Layer 8 of a small transformer language model trained on English Wikipedia (20 layers, counted from 0, width 128).
A neuron's activation on a vector x is SiLU(gate . x) times (in . x), where the dot is the dot product.

Input weights of the MLP neurons that the questions are about. A number n stands for (n - 500) times 0.00076.
n56 gate: 496,607,564,447,590,467,312,557,330,432,427,435,217,463,578,632,557,475,760,547,679,721,380,675,517,729,504,587,530,626,393,351,523,248,590,564,511,604,396,607,391,488,515,620,541,552,694,562,354,500,758,421,489,465,456,512,251,684,343,429,461,737,299,399,441,548,508,623,647,519,363,653,535,478,457,440,572,543,391,635,504,496,361,542,787,442,793,444,549,481,679,518,316,437,371,515,514,727,417,504,740,376,388,339,332,507,397,469,360,531,347,682,395,658,444,629,251,548,363,504,369,225,479,541,264,508,552,600
n109 gate: 374,526,462,493,410,703,599,469,539,438,344,610,638,441,247,439,510,500,582,591,578,511,395,500,646,587,256,706,453,415,453,380,541,510,462,507,233,527,390,781,356,510,579,432,485,458,494,355,549,198,612,616,357,394,532,285,615,731,476,432,441,353,575,515,527,481,521,380,582,407,393,332,443,404,490,412,455,562,448,670,500,553,465,272,621,396,362,359,697,539,351,436,578,445,391,526,369,415,599,448,598,500,550,481,486,519,472,422,511,420,497,326,525,543,597,503,607,555,610,622,471,563,650,718,578,401,535,406
n127 gate: 365,479,560,556,536,423,447,431,318,500,452,690,591,491,744,571,280,709,545,160,466,303,513,556,331,484,405,379,411,261,348,262,357,459,674,582,578,562,385,194,500,630,609,685,339,607,556,648,579,536,537,627,603,572,667,393,509,691,445,605,435,530,305,500,370,598,265,449,504,531,399,636,557,691,397,862,832,391,702,451,263,301,413,469,372,538,510,305,166,392,299,428,675,527,692,513,234,626,643,300,398,621,692,466,334,407,675,415,676,338,446,395,523,613,633,398,410,395,188,750,448,456,601,470,418,551,596,798
n237 gate: 516,518,516,584,452,434,627,581,534,458,519,618,515,456,577,830,303,392,605,493,461,577,543,798,542,216,374,363,543,710,684,542,296,492,603,511,530,622,466,435,542,457,350,837,703,445,600,404,664,695,397,625,563,490,561,492,474,531,560,739,465,578,387,600,427,361,472,378,265,353,291,595,314,559,785,396,496,469,574,433,672,310,390,489,461,496,330,478,373,627,341,299,527,421,316,346,663,753,510,653,565,457,436,485,546,627,525,419,537,519,233,612,500,444,448,484,301,575,432,349,463,273,500,474,359,470,488,654
n56 in: 392,513,447,450,363,641,491,591,580,468,585,580,503,686,652,569,629,368,336,548,529,641,435,680,512,582,437,452,598,496,522,524,256,458,570,553,621,305,519,761,506,358,513,735,394,454,399,651,622,339,468,674,569,645,600,541,700,563,699,686,497,510,402,540,732,664,486,513,430,365,528,434,551,559,552,564,415,619,523,459,538,646,648,514,592,420,439,477,413,377,387,680,413,621,483,487,419,367,466,609,339,477,651,354,452,376,384,376,343,527,566,329,815,463,348,661,358,342,524,461,540,384,575,421,593,552,546,428
n109 in: 652,586,442,461,547,647,509,658,570,512,296,520,448,442,527,327,602,350,545,637,511,252,559,332,525,651,467,565,505,368,697,401,434,335,302,576,534,491,461,709,483,547,497,651,423,642,399,541,549,447,500,459,449,520,359,553,281,634,412,492,393,460,694,556,494,428,448,337,576,543,568,333,522,470,434,624,422,526,464,434,477,410,584,469,397,406,556,406,662,463,358,560,497,355,497,662,415,362,394,532,629,503,635,450,589,634,686,578,503,417,402,503,546,628,533,489,525,706,564,588,670,623,543,700,488,500,581,497
n127 in: 773,775,540,484,486,500,428,550,694,378,566,631,299,655,583,535,508,515,623,558,262,545,570,574,595,500,640,687,632,714,975,469,520,379,558,348,378,711,531,595,511,445,531,542,707,406,511,826,480,664,363,341,368,613,650,430,439,418,395,449,335,492,544,454,701,403,557,699,618,469,408,363,601,616,300,659,808,604,364,342,591,423,584,668,560,537,743,538,428,485,430,481,662,617,446,526,479,435,517,460,500,496,576,374,784,544,504,473,500,435,374,353,451,560,353,580,407,448,469,492,549,278,355,334,439,517,629,702
n237 in: 456,565,626,530,586,469,592,224,497,431,288,600,542,601,586,669,507,621,668,530,485,564,574,447,471,477,500,598,627,659,684,291,540,396,473,374,479,582,476,428,425,384,690,309,731,305,381,543,373,575,550,453,666,409,591,457,664,628,496,478,632,563,642,326,565,610,545,655,510,309,259,614,603,634,258,190,693,335,542,411,507,337,471,486,412,500,612,580,259,490,503,562,594,503,697,425,403,440,497,606,432,483,409,418,413,408,411,672,458,274,413,514,376,363,517,503,516,592,436,522,639,429,614,271,521,539,566,442

Each question shows a token from some text and the vector x that enters the MLP there. A number n stands for (n - 500) times 0.0048.

"call ": 493,402,560,457,659,507,497,448,550,464,527,544,377,472,314,576,543,611,457,497,510,451,531,441,599,588,522,491,637,605,491,390,483,489,583,563,567,529,491,607,375,533,561,582,412,526,581,455,504,501,566,505,537,596,583,442,550,737,566,445,466,464,335,640,601,461,486,537,588,439,535,528,469,509,526,429,432,464,536,529,457,569,512,650,587,520,542,442,705,564,514,398,535,467,548,453,633,395,678,450,437,386,344,584,438,311,534,500,569,550,254,544,391,529,615,352,489,521,509,380,441,470,450,511,483,680,432,465
The two highest activations, in order: n127, n237

"U": 425,555,503,487,482,492,630,322,526,550,398,537,421,335,516,509,598,403,503,562,562,533,444,440,555,525,664,387,558,463,430,612,551,533,502,567,561,653,518,473,575,424,444,506,576,525,515,494,397,590,604,521,435,560,410,494,545,441,488,512,270,541,619,631,507,437,665,313,422,584,401,457,616,559,541,528,457,620,554,415,434,564,433,501,558,557,681,461,533,371,386,385,560,621,547,582,581,505,528,442,554,463,560,496,464,401,386,403,444,487,633,375,547,549,541,692,391,588,541,561,472,646,381,531,444,391,593,359
The most active neuron and its activation: n237, at about 0.065

"Dutch ": 562,515,503,378,579,606,503,601,461,413,570,390,393,473,431,566,410,555,438,542,670,636,545,449,638,497,552,285,455,512,562,622,549,630,699,536,446,417,553,450,471,560,513,608,641,451,491,444,606,394,542,508,526,587,393,426,616,491,495,683,591,601,357,439,449,497,360,351,418,530,524,452,513,455,638,463,469,536,454,486,496,644,678,444,549,528,462,430,671,466,631,426,408,512,686,460,475,480,399,571,577,481,437,433,469,628,518,631,491,388,463,516,497,656,395,553,496,560,431,568,442,481,350,575,472,606,543,523
The most active neuron and its activation: n127, at about 0.13

"es ": 426,550,444,492,433,675,423,465,470,430,554,457,456,417,461,431,654,615,603,488,653,587,513,529,534,513,565,468,556,380,516,530,595,443,517,503,486,357,542,501,464,554,559,512,575,527,553,495,413,544,598,599,520,531,480,442,490,352,396,420,482,600,400,522,494,566,546,555,596,475,559,550,457,501,454,523,385,541,534,496,503,460,603,410,454,524,363,368,306,641,643,568,487,533,495,531,473,419,470,498,434,498,500,475,491,488,353,561,479,540,578,468,538,600,590,576,517,557,451,555,573,484,396,482,526,887,512,425
The three highest activations, in order: n56, n127, n109

"of ": 411,458,515,415,418,469,442,507,615,585,565,439,489,425,561,498,548,504,380,477,535,575,494,529,572,471,527,530,539,474,468,544,575,471,424,512,528,416,621,482,485,537,405,478,578,659,499,429,633,541,487,516,638,465,603,372,477,580,528,375,591,396,379,379,463,449,559,461,454,458,596,467,509,482,568,574,414,326,432,464,547,500,487,407,631,654,444,485,523,632,497,485,577,552,567,590,594,433,562,478,554,330,481,581,385,528,554,512,513,450,443,527,518,594,567,626,522,589,639,483,405,460,444,554,601,844,500,545
Which neuron lights up most? n127

"2 ": 554,551,511,571,744,590,235,432,439,339,473,567,459,439,461,399,642,365,512,545,653,501,400,520,490,386,471,488,533,448,491,629,551,502,500,609,445,362,475,479,571,428,516,555,550,353,431,447,532,514,492,547,314,315,540,569,407,420,466,443,627,467,508,527,572,508,366,352,617,532,482,449,642,451,556,502,479,404,638,400,443,501,615,476,499,523,502,552,514,587,416,557,448,445,563,472,569,387,523,450,376,416,385,423,414,429,490,441,511,443,516,428,589,393,465,444,402,490,478,434,502,486,400,512,548,619,610,506
Which neuron lights up most? n127

"person": 506,446,474,421,578,486,476,530,514,327,529,635,503,666,545,618,541,394,512,527,458,509,484,371,626,462,563,429,587,520,449,348,433,551,618,456,474,535,581,399,426,546,488,680,548,595,565,474,519,513,410,463,514,512,602,495,514,639,455,525,593,637,467,547,360,479,634,467,505,472,693,595,550,662,474,415,541,435,585,523,754,505,347,597,504,491,513,511,501,422,549,587,673,578,492,507,339,512,543,570,493,489,478,507,424,377,715,473,508,357,484,487,467,736,460,481,405,554,570,385,492,572,618,660,603,375,499,473
Which neuron lights up most? n237

"H ": 522,488,551,522,452,708,439,343,457,369,448,449,439,444,269,525,647,500,300,523,519,474,480,395,516,418,599,406,467,518,419,486,671,365,498,642,513,517,530,527,455,538,460,376,446,321,574,586,498,601,496,426,488,405,512,478,486,362,470,631,537,482,417,399,544,497,640,449,573,578,508,476,498,517,545,505,359,643,576,453,438,592,572,424,408,370,497,433,382,461,455,486,575,466,523,417,534,440,497,446,445,528,378,454,475,474,606,540,410,576,448,432,493,384,584,478,395,420,344,529,488,385,286,508,467,680,401,551
Which neuron lights up most? n109

"\n\n": 468,453,446,568,807,707,503,499,392,467,501,497,520,470,421,569,579,477,475,472,579,410,573,395,385,607,414,476,523,565,501,514,465,643,483,512,494,460,677,447,482,475,524,564,498,502,415,467,517,537,541,458,518,581,482,422,427,562,418,560,537,505,364,584,440,551,447,468,422,509,504,531,413,506,479,455,465,462,357,451,549,468,379,329,472,310,521,279,643,490,514,412,482,558,573,484,504,544,459,382,582,428,500,571,459,489,630,507,544,541,416,464,620,396,503,368,468,546,442,474,413,554,496,520,401,865,400,508
Which neuron lights up most? n109